Layer 3 of a small transformer language model trained on English Wikipedia (16 layers, counted from 0, width 128).
A neuron's activation on a vector x is SiLU(gate . x) times (in . x), where the dot is the dot product.
The model reads these tokens: "ing" "ap" "or" "e" "an" " professional" " football" " " "man"

The vector x that enters this layer's MLP at each token. A number n stands for n times 0.015.
0 "ing": 42 18 12 -19 -29 -19 6 -34 -1 21 17 13 -20 30 27 10 -33 0 11 17 6 -30 1 23 0 -25 -27 -1 25 -26 -19 -51 -33 -11 7 -10 45 8 -18 50 -33 -27 -14 19 -3 22 37 27 5 -20 4 44 4 3 8 22 -44 0 -20 -5 14 -4 27 21 -26 7 -34 1 -7 30 10 -26 3 -31 22 -18 20 2 11 -2 -26 -17 3 1 10 55 -5 -12 15 -14 17 11 22 6 -13 13 -28 -7 -8 13 58 -14 3 26 24 24 30 9 -15 21 4 15 11 -41 -24 61 6 -13 14 26 55 11 36 -28 -7 1 6 -19
1 "ap": 26 -11 -1 -18 -5 -49 2 -29 15 -31 36 12 -10 -19 2 11 25 -30 28 4 -1 -30 47 -27 1 34 26 4 -15 10 8 -17 -32 -16 23 30 18 -5 0 31 -1 -32 1 -24 3 -3 24 -9 -1 19 -30 32 -14 24 -1 40 3 19 11 -1 -14 -28 89 38 -9 2 -19 53 -26 41 -28 38 23 -42 -11 -26 -22 -46 24 -20 -29 -3 -6 -21 3 -23 -43 -17 -10 19 2 3 8 32 13 9 -30 8 -15 -1 46 -15 6 56 -2 59 -27 3 -33 8 10 14 4 -36 3 -14 -2 -19 21 20 42 54 -14 -17 -5 -33 0 -24
2 "or": 18 -28 26 4 -25 -55 12 -3 8 12 -26 33 4 2 9 12 4 -14 9 -9 7 -23 7 1 -3 29 16 4 0 -19 -2 -32 -21 -2 10 3 18 35 -22 34 15 -29 -11 -45 1 28 3 -16 23 -28 3 -4 -6 52 14 4 -5 14 -18 -14 16 -30 -9 10 -47 -2 -17 56 10 3 -30 34 20 -35 -4 -7 13 -70 16 37 12 9 25 13 28 22 -3 -3 9 -20 37 5 -7 9 1 34 -73 -53 -5 -19 21 -37 -42 35 -19 31 -33 38 -2 5 1 -20 4 -55 28 -8 -51 -33 -29 46 57 20 -13 -38 -21 9 13 -27
3 "e": 8 10 9 3 -8 16 16 4 -18 -4 33 28 -22 -33 58 -14 15 -18 31 -44 3 -3 35 -4 -13 40 -4 -10 15 -19 19 15 -27 -15 -11 -9 4 2 -9 -9 -21 2 21 11 -10 49 23 60 29 -22 1 9 -21 4 -16 5 -20 -12 -58 -21 22 -22 -37 13 -64 -37 -20 19 -2 -25 8 -18 -13 -15 7 2 -9 -45 16 4 -36 12 37 -3 19 -24 -10 -3 -14 -38 4 31 0 -31 -16 18 -30 -19 3 -7 -1 -14 -1 48 25 2 -28 2 -49 22 15 -2 11 -46 13 11 13 -63 59 27 14 12 22 6 -35 -37 32 -53
4 "an": 25 -16 -51 -42 0 -18 4 -9 13 12 13 19 -40 -13 37 -14 37 3 30 -13 -12 -22 50 -16 -26 4 -4 5 14 -15 -29 -12 -14 -3 -5 5 -3 17 -22 10 -18 -2 -5 -43 7 25 3 4 25 17 -10 0 -16 -19 9 -4 -23 -2 -5 -7 9 -34 31 11 -45 9 -35 33 21 32 -17 11 -3 0 14 -10 -11 -46 45 7 -27 7 12 -20 9 -30 33 -12 -14 7 -2 18 12 -27 18 1 -11 -38 -22 5 51 -47 -14 19 9 60 -9 10 -6 56 0 -10 9 -27 0 -7 9 -15 1 -6 35 -22 -30 -35 -29 -19 48 -26
5 " professional": 15 15 -15 -20 1 -13 16 -25 62 -16 13 28 -20 27 20 -1 15 -6 17 -39 -40 -7 4 -19 -24 33 -2 7 3 -46 -41 -42 11 -9 14 -1 19 28 -23 53 -26 5 -1 -20 23 29 -6 6 32 -14 -5 5 15 59 47 -23 -13 -1 -21 -14 -38 -3 42 31 24 25 -41 21 -7 1 -4 -29 13 -20 -26 33 -15 20 19 35 -3 20 6 -32 3 37 19 7 15 15 27 21 16 -23 0 4 -21 -82 -13 1 17 1 -12 -2 -23 0 2 31 -47 8 -4 30 20 -19 10 32 10 -24 21 -41 -10 -8 -22 -30 -4 10 29 -50
6 " football": 12 8 -3 -24 18 -8 -1 -21 42 -14 29 5 -15 20 1 6 -30 3 14 -18 -45 16 -6 -3 -29 45 4 10 1 -43 -28 -54 9 -31 1 -4 -7 19 -12 64 -9 3 -12 -22 -22 45 20 10 -15 2 -23 61 1 14 31 21 -3 9 -35 19 -5 -25 -21 35 -10 -1 -37 17 -33 3 -14 -25 -20 -10 -11 5 25 18 -3 45 15 10 5 -36 -5 35 -5 -2 -56 27 5 -5 2 13 4 5 -40 -32 -5 12 25 -22 20 -8 -42 18 11 19 -72 2 -15 -13 17 -17 19 28 -6 -27 54 -86 26 17 11 39 -5 36 26 -40
7 " ": 24 -23 -3 31 8 -17 -12 17 13 18 5 34 -20 10 40 -4 6 1 14 -12 -6 -6 25 -1 -20 4 -16 -6 4 -17 -3 -27 -12 -24 -20 -1 14 -19 -51 -1 -17 -13 -14 -20 -10 60 -8 0 49 5 -4 -8 -18 -6 35 76 1 4 -11 -5 12 3 33 38 -10 -49 -17 39 6 -16 -25 34 -4 -18 -6 -17 25 10 13 -7 33 -13 12 -14 20 17 -1 -8 -25 5 9 7 8 20 19 -18 -15 2 -2 -23 -22 -33 7 95 1 55 32 12 -46 -3 10 18 15 14 26 -18 -8 19 -17 -57 50 -18 8 9 -47 -3 2 -13
8 "man": 17 -23 7 18 -22 -20 -12 -25 8 16 29 16 -34 22 44 -18 -11 20 18 42 16 -2 3 -32 -6 37 -42 10 -14 -23 8 -18 -5 -20 11 3 3 31 -18 14 12 8 -23 -46 -19 12 22 -13 28 -17 -20 4 22 10 -8 -38 -26 -1 -41 25 10 -8 -35 -12 -22 2 -1 45 11 36 -31 19 7 -5 -10 2 -56 -25 48 -6 -29 3 -29 6 29 -8 12 -13 -23 19 37 2 3 -2 -13 28 -22 15 1 10 21 -56 10 56 -65 41 18 18 -33 6 -6 13 18 -23 4 -20 5 -9 12 4 33 -26 -8 -6 -18 11 44 3

Each question shows the input weights of one neuron of the MLP. A number n stands for n times 0.01.

n425 gate: 11 0 7 4 8 9 0 32 1 -7 10 3 -4 7 2 15 2 -4 -4 14 6 4 -5 -22 2 -16 10 11 4 7 -2 -24 -15 7 -2 -19 -1 5 13 -9 -3 11 -5 -10 12 -1 6 -8 -5 -6 18 7 13 3 -10 -6 -10 -9 -21 5 -6 -4 12 4 2 1 0 -3 2 17 1 -6 -10 26 -3 -11 -3 -6 -5 11 13 8 -7 3 -1 -13 -8 -1 -1 12 -13 14 2 -10 -6 -13 3 3 -9 23 -9 5 15 -2 -8 -1 0 5 -3 11 24 22 -8 2 -5 0 -12 10 -22 -7 -4 -7 -19 9 2 -13 6 -9
n425 in: -5 -11 9 18 -11 -11 2 -2 -9 -13 10 -3 -4 -2 25 17 2 3 0 -5 0 10 -7 3 -22 -8 -4 -6 -3 8 -2 -7 6 7 4 5 -5 -15 12 1 -18 12 -1 12 16 -3 7 2 21 -13 27 -5 28 3 -4 -7 12 -18 -28 1 25 -1 7 -12 3 2 -8 9 0 -1 7 5 -12 -21 5 20 27 -6 13 -1 6 26 -12 6 -24 -10 -7 23 -8 12 -9 -2 2 3 3 -1 -5 10 -19 -4 -1 6 -1 3 8 1 2 -2 -7 -3 -6 -2 -9 -32 -2 1 -8 13 2 -7 1 -19 5 -10 18 6 1 9
On which token does it fire most? 1 "ap"

n319 gate: -10 -7 -11 2 -14 9 1 17 9 -5 -6 -15 7 -9 13 -15 3 5 23 4 -26 0 -7 -6 -3 1 -19 -5 5 4 -5 -6 -17 -15 6 -3 -11 8 -8 -4 2 11 10 -14 11 -4 1 12 13 7 -12 -1 6 9 8 13 1 10 -4 16 -3 -8 -21 2 -1 -11 -13 -17 -1 0 -12 5 -7 -8 7 -6 -21 -2 20 -6 10 -20 -2 5 -24 -11 -10 5 -10 0 -7 13 8 6 -12 3 -12 2 -29 25 -2 12 -6 -2 -21 -5 -18 -11 -6 8 14 8 -1 -5 0 9 -2 -13 -4 15 -31 -22 -9 0 -14 11 0 -14
n319 in: -7 15 -18 15 11 -16 3 7 18 -14 5 -2 23 8 0 -13 8 -1 10 -8 0 -11 -5 0 -10 -15 -8 -23 16 15 -13 -10 2 3 -3 -4 9 -8 -2 -18 -9 9 7 -5 0 12 1 30 -4 5 7 -12 -9 0 5 21 10 -16 -2 -2 7 -6 -7 -6 26 -15 0 0 -3 -5 3 6 9 8 10 -22 9 -4 4 3 -7 7 2 -6 -5 -8 -19 -2 -25 -5 -6 -4 4 3 -21 -3 -9 -2 5 7 16 13 -6 -4 -22 0 0 -5 5 2 10 -9 5 -18 8 -8 12 -14 -11 14 -13 -24 -5 11 -3 3 -3 10
On which token does it fire most? 3 "e"

n149 gate: -1 -21 -9 -11 5 -3 -3 -12 13 24 15 -6 20 5 -6 -3 -1 -1 -21 2 1 -8 18 -5 -4 -6 -14 18 15 -15 -1 15 19 4 8 24 25 -3 -14 -8 -11 -20 3 -9 -6 9 2 0 -15 0 -2 13 23 1 -6 1 -26 -10 0 13 14 9 12 5 -4 9 -2 -16 5 -13 2 13 -3 1 -19 -6 -4 -19 -11 -8 0 -7 3 -19 19 15 8 10 -8 6 4 4 -7 -3 7 1 -4 3 9 -12 10 19 17 -7 10 -7 7 -6 -10 17 10 -1 -21 13 0 -26 9 0 0 2 20 -4 7 -6 13 -2 -7 -12
n149 in: 21 17 3 13 -13 -6 -20 24 -2 -22 0 9 -23 9 -13 9 6 18 16 -16 1 16 -5 0 0 -18 -9 -18 5 0 2 -11 -13 6 -10 -5 4 -3 -1 1 22 7 1 1 1 -3 -3 -5 18 4 9 5 -14 2 16 13 4 -5 -9 -14 -11 -7 -13 17 0 0 7 17 -5 -5 2 6 1 4 25 0 -4 17 -7 11 10 4 7 6 -2 -22 6 2 4 -17 8 -3 11 24 7 -4 -2 6 6 18 -9 0 -2 -10 -4 12 6 17 8 -16 -2 -2 21 -23 -10 6 11 12 10 9 -6 7 -1 11 -6 6 15 9
On which token does it fire most? 7 " "

n315 gate: -3 4 -12 28 25 -6 6 24 10 -14 -6 -6 10 -12 -24 -3 9 23 -17 -7 10 26 16 8 -21 1 -27 10 1 8 16 4 -15 -6 9 5 11 4 6 0 -7 -4 -10 8 -13 5 27 -3 15 -10 5 11 12 3 -2 5 -17 2 -2 6 24 -10 9 1 12 8 -1 -10 7 11 -25 -8 -7 -19 -9 4 11 -5 -12 1 8 0 3 -13 5 7 -13 -1 -6 7 12 -1 -2 -19 -8 0 -3 -12 0 -16 -2 -7 5 -1 13 7 19 16 -7 -8 -31 -11 -12 -6 16 3 11 4 -10 11 -19 21 -18 -4 0 9 -9 0
n315 in: 7 0 -7 34 33 2 0 26 14 -16 -14 -5 11 1 -20 -8 8 14 -29 -1 14 22 14 13 -13 11 -17 -4 -4 21 7 -2 -7 18 4 16 11 -1 9 4 -14 2 -12 -1 -16 7 35 -3 2 -5 -7 3 3 7 10 -3 -22 -17 -1 -9 31 7 3 3 12 11 1 -3 5 -9 -6 -2 -9 -5 -7 0 2 5 -19 7 6 6 10 -13 18 1 4 -12 -16 17 4 1 -1 -7 11 -5 -15 2 20 -12 4 12 12 -17 -2 7 20 0 -9 -20 -25 -4 9 -9 1 5 15 8 -12 9 -2 32 -8 -12 1 1 -15 -10
On which two tokens does it fire most, strongest first? 4 "an", 6 " football"

n418 gate: 14 -1 -16 20 -8 -32 19 -8 25 -3 46 -9 52 10 -15 24 -9 -33 -2 -19 2 6 -9 16 12 -1 2 1 4 -22 4 -20 2 -18 19 -9 23 4 3 2 -14 -29 2 9 -14 -4 19 1 -2 -31 -17 -23 33 2 32 -9 -2 -12 -15 -50 -36 -20 1 -13 29 11 -10 16 2 23 -15 8 -4 34 8 25 -2 19 3 24 1 28 -18 -21 -5 -10 7 -14 -6 5 -13 -3 9 -5 12 2 -32 13 -12 5 -40 -17 -1 -46 -3 -7 1 20 -25 -7 -26 -1 -17 14 47 -4 12 17 -11 -23 -25 19 14 9 28 9 -32 10
n418 in: 14 13 -11 -2 -6 -34 -2 -1 30 -6 54 -6 61 7 -2 -13 -9 -24 -3 -7 11 1 15 11 -9 6 8 3 -4 -14 12 -12 -15 -15 24 -3 24 8 9 8 -17 -20 -17 20 -33 -4 23 -6 -1 -24 -17 -19 33 14 34 -4 -9 -10 -4 -56 -19 -22 6 -19 34 7 -1 11 6 32 -19 -6 -13 19 13 3 8 14 17 22 -8 22 -14 -20 6 -2 11 -15 -7 14 -18 -11 31 -12 1 -8 -22 -5 -5 15 -21 -1 -3 -32 -11 11 -4 10 -21 -8 -35 -1 -21 32 41 5 6 34 3 -15 -18 11 16 5 39 1 -33 10
On which token does it fire most, and how strongly? 5 " professional", at about 2.4

n51 gate: 14 1 -15 -5 3 8 -7 0 5 27 -4 5 14 -15 9 1 -18 22 -3 5 11 2 -16 -34 2 3 -11 7 4 -13 17 4 -7 25 14 29 4 -9 4 32 -23 13 -35 -11 8 4 -8 19 -26 3 -23 -4 10 -28 -4 -15 30 6 -17 4 -6 3 1 -22 -8 7 -2 -6 -3 -12 -24 12 -35 14 19 -3 9 28 -6 0 16 28 -16 2 21 5 -5 4 -19 8 3 5 -25 -7 26 -22 -1 -17 20 18 -5 15 4 -14 -8 -8 -7 0 8 10 -16 -17 2 1 -14 -3 10 -20 22 13 -7 -7 25 -2 -19 -4 -13 -10
n51 in: 0 5 -7 6 2 8 9 -15 15 10 -28 23 -6 -14 15 10 -8 -4 5 -19 -19 11 -17 -13 9 3 18 9 9 -3 -13 -1 6 -4 32 17 -17 -27 0 17 5 -10 -5 -9 -5 6 -5 -6 19 -7 5 -12 -19 -32 25 10 21 -12 -44 -2 -16 -6 -11 -18 2 11 15 0 14 -7 -7 -1 -26 -8 0 3 3 15 12 14 2 -8 26 22 10 -10 4 22 -15 -8 15 2 -11 -3 9 -5 -17 23 2 18 -2 10 19 -18 -18 -15 -9 13 18 -9 -12 -26 -7 -2 -29 -3 8 4 5 9 -4 -21 33 -23 4 2 -13 18
On which token does it fire most, and how strongly? 1 "ap", at about 0.34

n242 gate: -7 4 -22 -3 -11 -6 3 -18 -8 -9 -31 -25 -5 -13 -7 -14 -4 6 7 -22 -9 3 9 -5 16 28 40 -14 -16 8 17 47 30 14 -3 -28 -14 27 -35 32 11 20 1 -33 12 -31 35 15 -21 -1 -6 -5 -28 34 4 -15 12 -16 21 21 6 28 9 4 6 4 7 -3 2 -27 8 2 9 5 9 -13 -12 5 11 1 20 -5 18 3 19 -19 -22 3 -20 1 -16 -14 -3 5 -14 5 -2 40 -19 15 33 25 -2 -5 -4 5 -2 -13 -9 -1 23 1 -2 18 -20 -5 1 -15 -20 -5 13 30 16 19 9 0 -2 3
n242 in: 14 2 12 18 -10 -18 -2 2 -12 9 -23 -9 6 -17 -8 -14 9 -7 13 10 30 23 0 -14 -14 3 28 0 -3 -47 -15 33 -12 -1 -15 -22 15 49 4 18 25 -4 38 8 2 3 -1 40 -15 17 -44 -22 -22 -18 -35 -14 12 -22 22 -9 11 7 -19 -8 38 10 -10 0 3 -4 21 -18 -9 -19 -33 1 -1 19 0 14 -3 -2 -5 9 -14 -3 -13 -16 2 30 8 0 -12 29 10 -1 0 -2 -5 -4 36 -1 -1 14 0 4 7 -15 -24 -14 3 13 5 -5 -1 6 -28 4 46 -3 -10 3 -14 3 10 -18 17 15
On which token does it fire most? 7 " "

n320 gate: 5 3 -2 0 4 -7 11 1 -12 -24 -10 14 -29 -1 -17 12 -4 -5 5 12 0 39 8 24 5 0 12 -2 -1 -22 -4 -11 -11 -13 -18 -22 26 4 12 -5 -16 -10 2 6 -12 16 12 -1 16 -16 -10 11 18 31 -12 -2 -7 10 19 5 -10 -14 -12 1 24 -1 -4 -37 -34 15 -22 -3 -7 -18 7 -10 -8 16 -21 -9 -8 9 -17 -13 30 -4 19 7 1 -3 22 -31 -24 -50 -14 21 6 5 -18 11 -19 20 -21 -23 -5 -3 -17 36 6 -18 -3 -2 6 5 -2 12 14 8 10 -7 0 7 -6 -13 6 6 -6 -4
n320 in: -2 -1 9 -12 -2 -13 -13 -20 -29 2 -2 32 -7 -2 -4 9 -19 28 -12 5 7 1 10 11 -10 6 -8 11 -24 -15 4 -6 -7 11 -12 -1 13 5 2 -18 -6 -9 16 -5 -12 1 24 8 4 -18 -9 -3 18 6 0 8 -4 -6 -5 3 -9 -2 -32 -24 8 4 2 -18 -1 13 -5 11 -20 -2 9 10 10 8 -14 6 -17 -3 -8 1 -12 -2 31 9 -4 -21 -10 -14 17 -27 -11 15 -1 3 -5 -12 6 13 -8 -16 3 4 -13 25 10 -8 -5 6 9 9 -11 -9 10 -14 3 5 7 11 -14 -7 17 -8 10 -2
On which token does it fire most? 7 " "

n5 gate: 6 14 7 13 22 5 31 19 -41 37 -10 0 8 -31 5 -26 -7 -4 14 -20 -14 -1 -1 -29 18 -19 2 32 3 -17 5 -20 -11 14 15 6 -2 -19 -14 -8 -6 -16 3 8 8 -29 -21 11 11 17 -12 27 8 -16 2 8 -13 -8 -16 -16 -5 -26 -12 15 -17 12 4 -3 25 15 -29 -18 -11 -5 2 9 18 10 13 0 1 -32 6 -32 -11 0 0 -21 18 8 13 35 -13 -14 0 1 12 8 -11 -2 -17 6 -8 -5 -4 -25 4 1 14 10 -9 6 -1 -2 15 -8 2 -6 4 -34 10 10 -6 -13 0 -6 -1 33
n5 in: -2 -2 4 -14 7 -22 -2 -24 38 -19 8 17 -10 15 12 -8 12 11 -4 -6 -1 -3 -7 4 -18 -3 9 19 -5 13 -5 3 -6 2 -3 23 11 24 2 -26 -22 -3 5 8 12 19 20 -14 -19 -12 15 -22 14 0 22 10 22 3 3 22 -7 18 16 -11 14 16 -1 -30 -26 -7 22 7 0 15 9 10 -7 -14 -15 6 -32 6 -9 0 -23 23 8 27 -14 -19 -13 -18 23 2 8 -9 -1 -10 15 -8 3 -19 11 24 23 -16 3 -3 7 4 23 -9 -9 -1 7 -7 0 -1 -15 26 10 2 13 -5 -6 5 6 -3
On which token does it fire most? 8 "man"

n114 gate: -18 -17 40 -2 -21 8 19 -34 -11 18 -8 35 -1 27 6 20 -5 -14 -11 -15 -13 -6 23 25 27 -20 16 -24 -7 -21 12 -8 11 2 -11 -15 14 9 -18 5 -18 -5 -13 -6 5 -16 -19 2 -17 -12 10 -3 -19 24 -5 -28 -24 3 -3 -27 23 -5 9 -3 5 5 18 -13 -35 -2 -2 -17 0 19 -7 -5 5 -5 42 0 17 15 35 13 -7 8 -7 -6 21 10 -27 -10 13 1 10 34 -11 48 14 24 12 -1 18 -10 -12 19 6 8 42 8 6 3 16 43 -11 15 -5 9 -37 -4 18 12 -30 23 -21 -1 8 -15
n114 in: 18 24 -16 -9 22 7 -28 28 11 -29 12 -30 -4 -8 7 -15 20 16 19 36 15 -24 -1 -13 -21 9 -7 6 8 24 7 -6 3 -25 3 22 -24 39 31 -14 21 -5 26 10 -8 4 -8 -1 12 7 12 -18 -2 -45 9 21 32 -14 27 7 -32 -10 14 6 -1 -12 10 22 42 -12 13 -5 -15 10 20 -11 -11 29 -28 -5 -23 -17 -15 1 4 -1 19 -6 3 10 23 -2 -41 11 -3 -24 0 -50 -16 -33 -4 -5 -36 7 15 36 2 2 -30 -1 -19 -1 -7 -32 -9 5 -7 -16 13 24 -15 -13 11 -18 -15 -15 -10 -11
On which token does it fire most? 6 " football"